Layer 4 of a small transformer language model trained on English Wikipedia (10 layers, counted from 0, width 128).
A neuron's activation on a vector x is SiLU(gate . x) times (in . x), where the dot is the dot product.

Input weights of the MLP neurons that the questions are about. A number n stands for n times 0.0036.
n41 gate: -35 20 -18 39 -47 33 -8 -20 33 -21 -2 13 -4 23 3 35 1 -18 -20 9 35 19 15 5 -1 -15 -5 -1 -9 12 20 -33 19 -27 -26 -39 14 -32 -2 54 -28 11 -1 -22 16 -26 -9 -4 -28 14 17 12 40 49 -8 14 5 -29 -57 37 -6 -27 25 49 14 -34 5 1 25 -5 -9 -6 -21 23 18 26 -5 -8 -1 39 46 9 -17 19 -10 15 3 -9 -6 43 17 -22 8 -34 -18 22 -22 -32 -31 8 17 -38 25 10 5 -12 -1 46 -34 44 -23 6 33 84 42 -23 -6 13 -16 -14 15 7 -3 -4 20 67 -65 40
n82 gate: 0 -24 -5 -2 -34 11 3 -71 35 -12 0 -7 -4 7 5 61 11 -12 -10 19 -2 3 -10 5 -6 8 -23 4 -11 24 -15 -4 2 20 43 31 28 19 -7 12 13 -18 27 17 -20 4 14 -38 -2 -76 15 -16 -7 -34 20 40 -24 20 69 -18 -16 -4 57 25 19 -52 -10 49 -46 1 36 35 6 -50 10 36 -77 -2 14 65 1 9 -10 -3 0 -9 4 -52 6 38 -3 51 60 -63 1 -18 46 37 -8 39 -4 1 -4 19 12 -33 -1 -31 -31 12 28 40 13 -2 47 22 -1 -24 14 23 -48 -55 29 7 3 -4 -39 -9
n88 gate: -46 -60 35 9 10 -15 -10 36 13 15 -26 -37 0 5 9 3 3 12 33 63 32 45 -41 -23 10 20 23 25 -9 -25 53 28 -23 8 -39 10 46 21 33 -9 27 -35 37 10 -1 -5 4 -20 -58 -6 3 -17 18 -6 -18 54 24 42 -26 -34 20 31 -62 -19 0 8 53 -17 -5 31 -25 24 40 2 -34 4 51 38 -37 6 20 19 -51 -36 28 23 -35 -12 -62 -37 16 -20 -11 30 -19 41 7 37 -20 6 -7 14 -33 -8 3 11 -14 -41 -6 1 -9 -2 78 -11 15 -36 -10 -2 -3 -8 -42 15 -15 30 36 22 -32 -25
n95 gate: 3 8 -30 60 5 -40 -24 -7 -48 0 38 -23 -7 20 2 8 -11 -6 0 -25 12 27 10 -37 30 13 9 -1 -17 66 8 -32 -10 34 -48 -5 -53 12 1 32 -30 40 31 -2 -5 11 40 -28 15 39 -11 -23 13 -4 -66 -8 -6 23 -40 -50 23 -2 11 23 32 -24 38 2 0 7 9 13 18 -26 36 -6 -15 -20 16 18 -11 -2 46 -13 14 35 -13 -46 -13 -36 -18 -2 -8 -44 30 38 6 48 14 12 42 32 -43 54 -30 -28 -33 -29 -19 -18 1 17 65 -43 30 9 -11 -5 19 -51 28 64 13 0 43 30 41 -5
n100 gate: 20 5 -5 -36 -7 -22 18 -15 -3 -18 10 -22 -20 24 41 -16 -4 -4 16 -13 13 4 9 21 2 -5 12 -15 33 -5 -41 5 24 -49 9 7 -14 -4 46 0 -22 -29 -33 -8 2 41 -16 28 -38 -40 16 -52 4 31 -8 0 -8 -12 -32 -29 -13 -35 47 39 38 0 -13 -7 -35 30 20 20 -10 12 28 -23 23 -37 -32 31 -46 -30 -4 -16 -17 -29 -5 0 -24 32 -15 -22 -2 -16 50 49 40 20 -25 -41 14 17 -3 -11 20 -4 -2 22 -19 -4 28 20 -31 18 -12 -19 -5 1 55 2 -5 -43 -79 -36 -41 25 37 -24
n123 gate: 3 -38 31 35 4 5 15 33 21 -34 21 -26 -21 -15 39 41 -6 11 43 44 10 -14 1 -10 -7 -11 -21 -13 -21 -17 10 -48 -14 12 -20 -17 12 -3 -6 -59 -25 -8 21 -15 -19 -3 2 3 -29 28 27 8 -6 -56 30 -11 24 21 53 15 -36 7 -1 -18 29 32 13 21 19 -13 19 16 -31 16 32 22 15 3 -3 14 0 -34 11 6 29 20 30 -18 -3 11 4 3 -24 19 -14 36 -26 3 2 -1 -37 -12 3 -7 21 14 2 11 3 12 -3 -20 16 -44 40 15 -4 1 -9 -26 -8 -13 -26 26 -12 -12 1 10
n185 gate: -7 -38 -18 -37 25 -4 -2 -5 23 -31 52 21 -32 -19 13 -39 33 24 5 -29 -42 1 13 42 20 14 -13 -19 -2 18 7 -15 25 51 -2 -24 -16 18 4 7 -34 -13 11 -17 20 -7 48 20 20 -6 -21 -25 -35 4 -3 6 -9 -20 -11 -20 13 26 21 0 20 -4 4 66 11 26 -5 -22 -8 -5 -30 31 33 30 -1 -17 -6 -3 -1 -12 -25 -3 2 -35 -13 24 10 -8 13 14 -34 -21 35 -18 -33 -37 -16 -9 19 35 -25 -39 -4 -43 -12 7 5 -41 40 57 -12 -34 -34 -25 9 42 -41 -15 8 6 27 6 16 -2
n274 gate: 32 5 -30 35 -41 -7 5 -4 -21 20 -2 12 18 37 45 -21 12 -22 -2 -5 -32 0 -18 12 16 -53 27 -43 -23 -16 16 34 5 33 34 4 -14 -18 0 23 -26 -19 -30 24 9 11 12 2 0 -14 -22 -6 -68 13 4 -17 6 16 -13 -11 -53 15 -3 -10 48 37 39 -26 16 -16 7 31 29 -42 -7 -27 -23 -51 -21 14 22 58 32 30 12 -11 -28 24 -12 -15 -13 -42 22 40 -24 -31 -4 5 27 -11 -8 51 24 -9 10 -15 2 -38 -28 26 27 21 -50 31 3 -19 -24 39 -39 14 13 -2 -21 -8 -16 21 4 -1
n315 gate: -9 -47 -15 -53 18 2 0 4 -7 70 -21 -5 -41 6 -9 12 11 -24 -21 12 -38 27 -35 -17 5 11 21 51 38 14 -1 -22 -12 12 23 -56 34 -26 -6 -3 32 1 27 12 -1 12 -7 4 -4 23 -15 -28 14 -45 45 -1 26 -3 -8 -18 -30 68 1 -28 0 -2 19 23 -18 3 -23 14 2 22 1 -36 -33 -3 -29 -9 9 -36 -38 -37 1 36 -9 13 1 -5 22 42 1 5 -5 5 -39 48 4 20 -17 7 -4 36 50 -24 -26 27 17 -1 7 -25 -5 15 -9 2 8 33 6 -20 -11 9 -5 2 -22 13 -6 -41
n41 in: -38 10 -9 -7 14 10 -8 -13 38 39 18 18 -44 -66 -63 -25 19 9 40 9 10 -29 -32 -16 27 8 42 -8 46 -23 19 17 -9 -45 -14 -3 29 9 13 -44 -8 11 25 3 -43 35 -23 -33 -26 -16 16 29 21 2 -1 -1 11 -45 30 -12 -27 32 67 12 -40 -26 -26 16 -6 1 -36 84 -11 56 20 -34 40 -9 7 -15 -4 24 -23 -15 -8 -3 26 -23 15 35 -16 -52 39 49 -42 12 -7 -6 17 6 61 -9 53 50 31 25 0 13 -62 -23 17 40 9 -14 -20 -16 16 31 -33 10 -9 -20 -31 -6 -30 -24 -46 18
n82 in: 12 23 -30 -21 -8 28 -28 15 1 2 32 -31 -89 -8 3 56 15 0 -24 12 10 -11 -3 -40 -11 -12 35 5 15 16 46 13 -37 -38 56 -23 -71 -15 -2 33 -28 15 -35 16 -22 -28 7 -7 58 12 -13 42 22 19 -51 5 37 41 21 6 -91 24 17 -36 -1 -57 33 -12 -50 -16 2 0 -34 -21 56 23 -2 3 3 -35 77 23 58 3 -17 -22 -8 1 -12 42 20 0 14 -21 -25 28 21 5 -10 -1 -15 -36 -23 -67 -31 45 -12 -5 -73 37 -15 -8 15 17 -1 -38 50 -50 25 10 -33 -39 8 32 -43 -2 -6 70
n88 in: -13 -4 -22 6 -7 -9 -17 -43 -23 -49 -40 -25 -83 14 -8 42 -45 33 -31 9 -20 27 57 -3 10 -28 1 3 30 64 10 -29 13 13 -7 -4 -73 5 10 -54 -29 69 -18 31 48 -3 -12 -12 11 32 25 -17 28 50 7 23 -6 4 19 -15 13 -10 37 16 20 58 47 42 -39 54 27 10 -11 -34 -18 23 -24 0 47 -28 19 10 40 3 -29 38 -10 20 31 28 -22 10 9 -36 42 -37 11 14 22 0 0 -39 53 -21 8 24 -28 49 -8 59 20 22 -19 -28 15 -12 -14 -10 -40 5 19 14 -9 0 -35 40 -8 -16
n95 in: 37 -28 -38 24 -13 -31 39 6 -65 1 22 -8 -1 33 31 -8 0 59 22 -47 -5 -46 7 -23 -7 13 1 -14 -2 9 -11 -14 32 -6 -8 24 -40 -40 4 -15 3 25 -36 -23 21 6 28 37 8 32 -31 8 16 -2 -3 -1 -41 -36 37 -2 -19 -34 15 -31 36 7 -11 38 16 4 8 -33 -18 -18 -4 5 -49 -12 24 -11 -22 -28 8 19 -47 39 -2 29 -66 -24 -9 -15 -50 24 26 -34 58 26 -61 -42 -61 29 21 15 -52 7 -30 -7 -13 -11 27 -9 -23 -4 33 -23 13 8 2 -3 -6 39 12 71 37 -23 15 15
n100 in: 21 -26 16 13 -1 -33 21 -13 9 -43 16 45 -16 -11 18 2 -38 -6 -19 17 28 -6 -19 14 10 1 -16 -2 15 -7 0 -24 36 -50 -3 -12 47 -25 -3 40 -14 -30 -2 -42 55 36 -56 27 -58 -14 -17 -54 26 -6 -28 -8 -10 -15 -25 8 32 13 -2 45 6 -21 -23 -55 -11 11 2 -1 14 34 33 -23 30 24 -17 -12 -6 -15 -33 -10 13 5 -12 -7 -75 44 -42 -28 15 2 -3 12 3 27 -15 38 75 20 -23 33 21 -27 25 15 -12 8 -3 10 -57 30 -37 -34 26 28 95 -19 -38 30 -54 10 24 -22 14 -48
n123 in: -13 -41 -7 -43 25 17 -6 -10 10 -11 -22 11 3 -10 -13 23 -45 44 -22 -2 14 -30 -7 -24 -14 10 29 -3 -34 -12 1 -15 -18 12 39 -4 36 0 -19 -23 69 67 -1 13 -51 -12 19 5 -11 -1 46 -13 5 -28 20 6 -27 -58 27 12 -16 -43 23 -8 -52 -10 -28 19 -18 2 -21 17 10 28 14 9 28 -48 39 -28 -53 65 -40 5 -5 2 -12 4 0 -14 33 5 -10 9 -12 25 2 -25 -17 0 -14 29 24 -13 7 -1 -37 -9 18 16 -34 -1 14 -6 -4 25 37 15 -25 -17 -40 -11 -7 -21 -10 -1 -2 -39
n185 in: 44 38 -10 -47 43 -35 18 40 7 9 -25 31 -11 1 -27 -18 23 5 17 28 15 -2 -29 -19 9 -32 -25 12 9 -29 -1 -16 -14 -9 -11 -9 -27 -61 25 -29 -13 10 5 -22 38 -3 36 -13 -18 13 3 -24 -32 -8 44 -36 -7 6 10 0 -2 5 -14 -27 7 29 15 1 38 -38 -7 -43 -21 14 -21 -6 27 2 39 -20 20 -28 -9 3 -14 -6 1 26 16 40 0 19 11 -8 -25 0 3 -35 9 -11 -56 3 -13 9 -23 11 -8 -37 9 -24 -3 -28 11 -4 10 -20 6 12 31 -5 -22 -9 -4 -34 3 2 4 15
n274 in: -6 21 -18 -25 -47 22 -6 33 -9 -27 -10 -21 12 -11 -52 34 -34 41 54 25 1 16 -37 23 -1 -27 -58 -44 -35 -81 -12 -8 23 -6 31 22 -32 10 -37 76 -32 17 -26 0 38 11 35 19 9 -1 -36 -34 -84 -9 7 34 17 -9 2 5 -26 25 -32 33 77 28 -23 21 -19 -37 -45 37 -29 -13 8 3 -28 61 -9 36 -42 -18 -6 38 4 11 -43 5 7 -23 15 -54 -15 -12 21 12 18 -25 14 -16 -33 17 11 26 -4 -16 3 7 -37 -28 38 4 -24 -35 14 -5 -14 78 -57 44 19 22 -1 -10 -13 -2 -5 0
n315 in: -8 -30 12 2 -9 49 -12 -10 7 -17 -25 -14 3 29 33 19 30 36 -39 -46 2 -18 -10 18 -32 17 -24 43 -30 47 27 -12 -4 -1 -15 -21 -67 -15 -3 -11 -4 -14 -26 -8 11 -10 34 3 -39 4 51 -13 31 -62 12 -15 18 13 -2 -4 -24 28 36 15 17 -12 28 26 28 -4 9 -1 -4 -13 34 -22 20 0 -18 -35 -28 -57 23 6 7 18 -31 -1 -1 4 11 16 -13 -9 -2 37 -46 16 8 -1 40 29 33 87 21 -9 -21 16 0 -44 -19 -15 36 -18 6 -2 15 11 15 18 20 -28 30 -15 5 2 -7 -30

Each question shows a token from some text and the vector x that enters the MLP there. A number n stands for n times 0.043.

" of": 27 8 -7 28 8 2 -13 40 38 -1 -35 17 1 -17 42 8 18 -18 -6 4 29 27 -42 -31 17 3 -11 29 22 -7 -3 8 -29 -16 10 0 15 15 33 19 -25 12 -21 15 -16 8 7 30 -31 23 28 21 37 6 -4 0 -23 31 8 -1 -32 -2 -16 19 -22 14 -10 30 9 -8 17 -7 2 12 14 3 7 26 -1 -17 -21 -32 -20 74 -15 -18 -17 27 -20 36 -14 39 2 32 17 -48 2 17 35 -43 -18 58 -31 22 -12 2 -44 25 -7 26 -2 21 -21 -21 -23 3 -29 36 -2 0 -34 -30 22 18 7 -20 3 21
The two highest activations, in order: n315, n100

"y": 45 -6 -3 23 -14 -2 -18 -19 30 -3 -7 28 22 -8 -15 36 23 -8 -8 19 11 7 -17 -6 -1 36 19 50 -27 -23 7 10 -72 -10 -18 -10 -36 -1 26 17 11 -32 -9 26 -18 -4 5 4 -54 22 14 -30 9 -3 22 -8 -50 -18 23 -5 15 -11 17 24 -6 -6 -7 12 17 -32 22 21 24 18 -44 11 4 28 -3 -56 2 36 -5 38 20 11 -19 55 -17 22 24 22 -39 -9 -16 -47 -43 29 20 9 7 6 -6 4 -5 13 18 19 -36 5 12 13 -6 -21 36 -21 -18 12 -11 0 -31 -18 -32 3 -3 18 -9 31
Which neuron fires most, and how strongly? n41, at about 0.61

" det": 46 31 12 12 21 21 -39 27 4 -20 -5 31 -20 36 -14 28 -3 -24 8 14 20 14 -5 -20 -5 20 -14 26 -34 -3 -4 -21 -32 -12 -17 46 -42 45 3 27 58 9 -3 -13 -36 -14 32 -28 8 1 19 -2 19 -1 9 33 5 32 25 1 24 -5 -13 19 -10 40 -1 21 -13 -25 17 30 8 0 -30 -23 23 7 -12 -24 19 -43 23 16 -30 -4 -7 29 17 -3 13 42 21 -7 15 -31 -17 -16 -13 -8 -31 21 -2 -3 -19 26 -38 21 -50 -20 -29 24 -4 -42 -11 -34 4 -10 19 54 34 -14 -3 -6 -15 14 14 -5
Which neuron lights up most? n100

"ance": 37 3 -9 6 19 -22 4 2 35 -35 9 20 5 -35 1 4 37 8 -31 -1 62 -7 -10 -26 6 -5 -16 14 13 -13 8 -19 -49 -15 -8 -21 -2 24 0 25 -13 39 -6 16 -58 -15 -9 -9 -9 4 18 -4 8 -1 -1 19 -5 -66 22 -1 5 6 3 64 -48 41 -21 8 15 -20 12 17 -12 -11 -12 -10 14 4 18 -13 -47 3 38 14 22 -19 -24 31 3 7 -8 38 -48 6 -7 -63 -3 1 32 -14 10 -22 -37 28 12 1 -5 54 -11 -21 10 27 -8 -11 -32 -21 -21 4 18 8 7 -16 -14 -1 -21 -31 17 21
The two highest activations, in order: n95, n82

" Man": 6 29 -57 17 9 0 -19 26 25 -17 -17 30 -41 -5 14 35 -2 12 7 -45 59 0 21 -15 16 -20 -17 -19 8 -16 24 -9 -38 -29 -26 -5 5 37 18 8 -24 32 5 -19 -20 -15 5 23 -5 18 20 1 6 20 24 22 -12 -32 22 -19 0 13 4 -2 -18 27 9 1 -26 -10 -22 -4 -7 22 -57 -9 22 -28 -1 19 -7 8 -30 25 -5 -49 33 38 -16 -3 -3 42 -9 43 15 -71 -6 0 2 9 8 -6 1 30 -7 3 -2 20 2 -34 30 32 -37 -40 -12 -17 31 -5 -9 19 -12 4 -2 30 1 0 28 14
Which neuron lights up most? n315

"enes": 25 6 -8 21 7 -4 -18 26 51 -2 6 -13 9 -43 -54 -5 22 -19 -3 -26 9 28 -5 -15 38 -11 -22 20 14 -22 26 -34 -46 -22 10 14 -31 29 32 33 1 15 3 18 -7 3 9 8 -28 19 46 -8 25 -7 21 8 -21 -17 10 -9 38 -18 -13 18 -33 -3 -9 33 -23 -17 31 7 3 -8 -11 -8 -21 -6 49 -37 4 -21 -14 -32 -1 -26 -19 31 -7 52 -47 7 -29 11 33 -23 -11 -25 32 -14 -8 1 -10 49 5 -38 8 -5 -2 -41 -1 -10 19 -22 -17 -35 -1 45 25 24 23 -22 -5 3 7 -29 -1 10
Which neuron lights up most? n185

"ic": 77 -8 30 18 5 -9 19 11 19 -32 -34 23 5 39 -14 19 16 20 11 -10 47 -24 3 -29 -15 -23 9 47 -8 -19 -16 28 -52 -1 -26 -17 6 33 0 -7 22 15 -11 30 -37 -2 30 31 13 20 6 16 14 12 -7 3 -10 -49 8 18 3 4 4 45 -21 12 -6 56 17 -21 -10 7 30 6 -31 -45 34 -9 6 -10 -21 -19 25 21 -3 -57 -40 -10 5 36 1 -6 -14 17 32 -44 -14 0 24 2 -5 4 -6 4 -21 -32 -8 1 -1 -27 20 16 -11 23 -32 4 7 20 40 -28 10 -5 -33 4 20 -6 11 12
Which neuron fires most, and how strongly? n82, at about 0.42

"r": 19 23 -4 27 14 10 33 18 10 -2 29 23 49 14 -23 43 -5 -34 12 -6 40 21 1 -15 -29 18 -17 46 -16 -21 13 -15 -14 -13 13 2 -28 31 30 18 32 -16 29 -6 1 -14 7 -22 -7 -6 38 -1 -7 53 -21 -3 3 4 8 0 19 44 21 -23 -48 -10 21 41 23 -16 21 -24 -12 -24 3 -7 -2 16 -46 -34 -32 -4 -22 24 7 -18 0 3 2 29 -26 9 -13 46 17 -27 -12 18 -11 5 13 11 -2 15 14 40 20 9 -8 -9 -43 38 -1 -22 -39 -38 11 -4 39 38 -7 -2 18 -37 0 29 4 35
Which neuron lights up most? n274

"ity": 27 -8 -5 32 31 13 -4 -10 21 -22 -19 34 -13 -34 -10 18 43 24 -13 -27 68 13 -29 -25 0 21 -4 41 -22 -21 10 -12 -60 1 -18 -16 -3 10 12 20 -5 12 -13 30 -14 -26 -9 -7 -5 5 18 -24 4 16 -11 -5 -11 -31 16 3 5 7 -16 24 -36 6 2 33 17 -34 -7 21 -16 25 -18 -23 -13 -3 6 -34 -1 -10 -3 13 -16 -6 -21 56 -19 16 -14 46 -37 -16 27 -72 -35 20 29 -8 19 11 7 8 24 7 21 31 -9 -20 -3 44 -9 10 18 1 -20 -17 13 9 -10 -24 -2 35 -3 -16 21 43
Which neuron lights up most? n274

" K": 11 20 6 4 14 13 -32 37 26 -45 -11 10 -26 -9 38 38 -8 -13 -2 -11 23 -3 4 7 12 17 6 -9 -8 -29 -8 14 -64 -15 -13 5 -35 28 6 14 0 32 -11 -17 -29 -10 7 17 -10 36 43 -27 -27 35 10 0 20 -51 51 -21 13 -5 -5 -5 -12 1 -8 22 -19 -25 -29 40 25 6 -19 -18 39 19 -45 -6 -15 -16 -7 -1 21 -2 19 32 2 -2 -12 24 10 46 11 -72 -18 -26 6 -9 -3 12 24 33 16 23 -27 13 8 -22 13 37 -27 -3 -13 -32 26 0 4 14 -18 -24 2 1 -2 -10 33 27
Which neuron lights up most? n123

".": -25 -29 -1 14 6 -1 4 14 39 -22 -14 34 -4 -15 35 -14 22 -48 -3 14 5 14 6 4 5 -14 4 21 38 -33 -3 40 -24 -3 23 -16 -10 49 -4 11 -13 35 34 -8 -15 9 31 9 -31 -13 24 0 2 12 -5 28 -4 17 -3 19 5 13 -12 15 -18 -12 1 51 1 -20 -10 -5 12 18 -11 -4 21 13 30 -34 -12 -46 24 28 1 -8 -32 -17 -2 -14 -16 30 9 19 -26 -69 -24 -17 42 -33 35 19 0 13 10 10 -28 6 -16 15 -36 -9 -26 -34 0 -35 16 29 -9 24 -45 -20 31 14 33 28 28 35
Which neuron lights up most? n185

" was": 24 18 -56 16 -5 -5 -32 16 42 -25 -40 34 -7 -4 33 -1 8 -5 -36 -13 21 -16 -20 -38 9 14 -38 44 5 -22 -32 -17 -45 -28 -4 -20 1 30 1 28 -33 38 15 14 -5 21 -14 -33 -1 -7 23 14 -2 -2 -32 15 -13 22 15 -10 -4 16 -19 2 -9 13 22 33 -12 -2 13 -21 22 -13 -13 -4 21 12 35 -23 -11 -36 17 -27 -11 -34 -14 34 -12 -1 -6 2 36 8 10 -65 -23 -19 6 -18 28 63 -2 27 11 7 -21 -14 -36 -4 1 1 -4 -8 -47 -24 -6 12 -26 -16 -33 3 32 20 -7 6 20 21
Which neuron lights up most? n185

"itor": 20 18 0 28 2 -6 -16 23 1 -39 -35 10 -18 -14 -24 24 32 25 5 6 14 4 7 0 30 -8 17 53 12 6 -8 -8 -38 -13 -7 -17 6 21 16 2 -36 55 0 8 -38 -10 -14 49 -9 47 5 -3 23 -26 -10 29 -24 -47 4 -18 -6 -8 -9 32 0 36 4 -6 17 -43 -41 42 22 11 -41 18 8 -10 -1 9 -1 1 18 -4 -16 -2 -20 55 -26 15 -32 35 -16 3 14 -48 -25 0 36 20 -5 -11 -14 28 -23 -24 -1 5 -16 22 5 12 55 -33 -16 -43 0 -17 3 32 -40 -4 2 29 17 -10 11 4
Which neuron fires most, and how strongly? n88, at about 1.6

"s": 13 -3 -4 29 21 -4 11 -2 50 -12 2 6 15 -28 -29 20 33 -22 -19 -39 8 3 -6 2 -8 28 -26 8 31 -29 -4 -3 -54 -9 19 -15 -30 27 15 -2 19 7 22 14 0 -13 7 -1 -69 39 44 -11 27 -1 27 7 -37 -30 -1 20 22 34 -35 9 -3 17 -28 14 -8 -35 18 -11 36 0 -5 -10 -7 -2 24 -37 -3 -34 8 10 1 0 -29 46 1 31 -32 17 -46 16 8 -30 -35 1 -11 6 -11 -11 -22 6 23 -20 -25 42 10 27 18 -13 24 -13 12 -17 -10 33 39 46 -30 17 10 8 25 11 10 17
Which neuron lights up most? n315

" |": 26 7 -3 17 2 15 6 20 19 -25 0 30 20 -18 20 45 19 -2 3 -16 25 5 16 -32 -27 -19 -3 0 4 6 8 1 -40 4 5 1 -31 17 20 24 -11 46 -10 2 -12 -3 -34 18 0 22 49 -2 -2 24 31 -8 -15 -9 11 5 6 24 -26 18 -11 13 -25 1 -2 -20 -7 -9 -14 -5 8 -9 17 40 16 -23 -9 -37 -8 2 -8 -9 -13 -39 -12 11 -3 24 -9 30 24 -72 -25 -13 22 -56 29 64 -11 32 24 -2 -16 26 -27 6 -2 -1 -22 -25 -10 -7 24 12 12 27 -49 -10 21 27 12 -20 42 58
Which neuron lights up most? n123

"ear": 40 32 19 24 1 -18 16 44 34 4 -34 -2 4 0 16 -26 5 9 20 9 11 -25 21 -15 -16 -7 -10 29 -3 -24 -24 -3 -39 -11 15 -13 -22 0 16 17 -4 -30 15 -22 10 0 -34 14 -2 -41 26 -14 21 -6 11 -28 -59 34 -11 8 14 45 15 19 -28 15 9 -3 -42 -30 30 4 21 -13 -56 -5 2 -33 38 -45 -11 -1 42 18 -23 -38 -25 -11 -4 40 -16 14 10 11 -12 -14 -35 -3 36 2 28 -10 -15 66 -7 12 5 5 -24 -18 -9 24 -24 -4 -12 -12 17 28 -47 -11 29 -43 8 -6 -25 3 12 14
Which neuron lights up most? n95

"ers": 48 11 5 16 -13 6 -10 10 32 -25 -27 -6 -19 -25 -1 20 44 8 28 -34 20 6 -12 -13 8 40 -26 -10 16 -33 -3 -27 -59 -43 -2 -5 -21 21 25 -15 -22 22 -7 23 -7 -6 6 3 -25 26 29 -16 12 -10 43 15 -40 -12 12 -4 9 -1 5 17 -33 8 -19 44 12 -58 10 2 16 -5 -2 -29 -10 -2 51 -30 -6 -28 7 -21 -8 11 -25 33 20 57 -8 26 12 35 -20 -59 -39 11 17 5 18 -8 -7 30 15 -3 5 14 -2 29 1 0 8 -15 -6 -24 19 25 12 22 -30 -2 -6 15 -13 -22 17 30
The two highest activations, in order: n315, n123

" roles": 29 -24 -33 17 -2 2 -32 13 34 -30 -10 24 5 3 -16 24 44 -22 36 -27 22 2 -7 -16 16 -11 -17 3 32 -32 -8 -1 -46 -40 -28 21 -28 22 16 5 6 31 10 -4 -15 -2 -23 -6 -17 -17 46 -27 8 -1 2 -3 -59 -13 23 -9 -8 -22 -10 3 -15 36 -4 40 -17 2 21 3 -1 10 -12 -11 -1 -24 35 -27 -3 -25 -42 24 -18 -35 -18 55 -26 23 6 50 -13 30 4 -57 -9 2 15 -16 -10 -6 -4 23 29 -32 -27 28 -21 -9 3 -12 12 -24 1 -34 9 16 5 34 -18 4 -8 -5 -11 -3 30 27
Which neuron lights up most? n123

" named": 14 25 -26 43 7 -35 -37 -9 8 -9 -51 44 26 2 -6 8 -8 -23 11 -5 18 36 5 -30 -3 23 -38 -13 1 -6 -16 -18 -48 -28 47 -35 -10 38 -9 17 -4 11 6 7 -5 -26 -24 16 -42 -5 23 25 -7 2 -6 8 -20 19 14 5 22 4 -33 -24 8 5 -3 17 -25 -41 13 -29 19 16 -19 -31 43 -7 10 -12 -13 -44 8 13 -10 -78 -34 15 4 33 -27 16 3 18 -19 -32 -3 -8 12 12 9 24 9 14 4 10 -37 14 -20 45 -2 11 -15 -14 -20 -3 22 38 -4 2 -7 -18 -6 31 9 21 44 20
Which neuron fires most, and how strongly? n95, at about 0.25

"F": 13 21 1 40 -8 32 1 20 32 -38 14 19 -2 3 5 34 7 -22 10 -11 45 -32 4 -21 4 19 -8 5 8 8 -33 -21 -60 -2 -5 -21 -25 50 13 14 39 17 13 -22 -22 -24 22 7 18 16 36 -3 -10 49 19 36 17 -6 28 1 -17 -6 -9 -20 -45 -10 -3 -3 10 -12 -14 9 -17 -5 -17 -1 38 9 -48 10 -12 -19 -7 41 -37 -28 15 18 -18 -10 25 32 26 33 -9 -47 -16 -31 23 21 9 7 7 41 25 17 -26 22 -9 -45 -17 33 -9 -10 -2 -27 -4 10 19 26 -10 -16 -12 50 9 -6 14 23
Which neuron lights up most? n41

"\n": -18 -19 -8 3 -16 8 -7 20 23 -28 -46 34 -12 15 26 27 4 -31 12 -1 25 25 7 -17 -7 18 5 13 -8 -21 -29 22 -40 -6 -23 -2 -3 73 4 -32 -25 5 1 -17 -12 36 -32 7 -24 18 13 -6 -9 29 2 26 -16 36 38 32 16 21 -21 27 -18 0 -12 49 -21 -16 -8 -10 7 -11 -17 -15 35 19 35 -30 -25 0 7 7 -16 1 -26 1 -7 -2 -3 59 8 8 23 -42 16 -13 30 -23 10 -8 6 34 18 8 -19 19 -23 23 15 -9 0 -47 -18 -28 25 30 -6 15 -8 -20 15 15 32 10 21 65
Which neuron lights up most? n88

" than": 15 43 6 35 -20 4 -10 16 22 -17 -13 4 51 -32 9 -26 18 -2 -16 -24 42 6 7 6 11 7 -31 29 11 -20 -25 6 -68 -14 0 -27 -3 16 -23 16 -11 17 23 11 -26 -31 -2 2 -12 2 11 30 -6 17 -52 3 0 38 21 -20 -27 0 -13 18 -46 5 -13 18 -16 -13 53 4 16 29 -9 -20 30 13 12 -14 5 -31 -14 54 -16 -21 -4 3 -25 18 -29 -16 -15 20 -5 -38 -39 13 -1 -33 18 21 -5 43 26 25 -3 -2 -41 -1 -54 1 -21 12 1 -22 -24 48 -10 -5 -23 0 14 -10 -17 11 15 15
The three highest activations, in order: n41, n88, n95

" (": 17 17 -9 10 -6 2 -5 22 30 -26 3 26 5 -1 17 19 -4 -7 -2 1 37 -14 25 -47 18 -20 51 -18 4 -40 -7 -5 -41 -12 -1 15 -1 38 13 11 -40 12 2 -18 6 23 -7 5 -13 24 34 15 14 36 0 24 -32 -26 47 13 -3 25 -10 3 -3 -17 5 64 -12 -29 11 -17 -6 1 7 -45 29 14 2 -17 -18 -34 10 12 -13 -15 -7 -8 -42 34 7 2 2 37 16 -67 8 -27 25 -28 25 21 -11 28 26 -15 -1 20 -1 -3 -9 7 5 -34 -19 -10 14 -16 -2 22 -42 -5 33 27 14 18 13 53
Which neuron lights up most? n185

" also": 35 -11 -14 24 10 25 6 -7 32 -6 -41 27 -12 -6 16 -10 8 -38 -10 9 39 -22 5 -8 14 20 -5 7 7 -25 2 28 -39 -6 26 -44 -28 50 16 27 -15 55 36 19 3 1 3 -5 -24 9 21 1 7 36 10 -5 8 -16 24 21 -35 23 -34 11 -2 28 -2 16 -24 22 2 -5 11 8 -11 -42 30 -19 29 -37 -10 -55 5 2 2 -16 -3 3 13 10 26 21 14 -13 -2 -52 -28 -12 6 -20 25 14 11 55 16 3 -33 -8 -42 37 -14 4 33 -20 -22 -9 -11 41 -10 -16 -39 -17 -13 -8 -20 -11 43 5
Which neuron fires most, and how strongly? n315, at about 1.6

"–": 12 28 -20 6 31 -27 -13 28 2 34 -17 22 -19 15 8 12 -14 23 6 8 38 26 6 11 -1 3 2 -13 24 -24 -18 -27 -52 11 6 5 10 30 32 22 -33 21 17 -49 -12 36 -14 24 -22 24 36 -1 -24 49 -37 15 -15 -6 56 16 -32 -3 3 26 -20 4 4 54 -12 1 13 23 1 -32 9 -9 50 27 -14 -16 3 2 2 7 12 1 6 18 10 -16 -3 12 -20 37 37 18 -17 15 27 -1 -13 -5 -11 60 32 24 -21 28 -2 -26 -11 22 15 -12 -24 -10 18 -4 -24 -3 -53 -23 -13 8 11 45 -19 34
The two highest activations, in order: n88, n123

"if": 27 24 -35 9 18 4 4 -13 38 11 10 -24 11 17 -30 32 -3 2 -35 -4 1 -15 28 -2 8 20 -7 21 -49 2 2 -33 -35 -8 -40 -7 -19 1 35 35 -39 18 9 19 -18 -24 9 30 -10 9 29 11 -2 35 35 -20 20 5 21 29 -14 -19 -31 -13 -15 -12 32 -11 -16 1 3 -16 1 -6 -20 -24 -24 -29 -12 32 -21 30 28 2 44 -5 0 -9 -23 13 -59 16 -9 0 21 -60 39 -29 44 19 -23 -23 -2 42 13 19 -16 24 1 -28 6 11 -4 -34 -21 -1 -14 -1 4 -12 35 -15 7 2 18 18 46 33
Which neuron lights up most? n100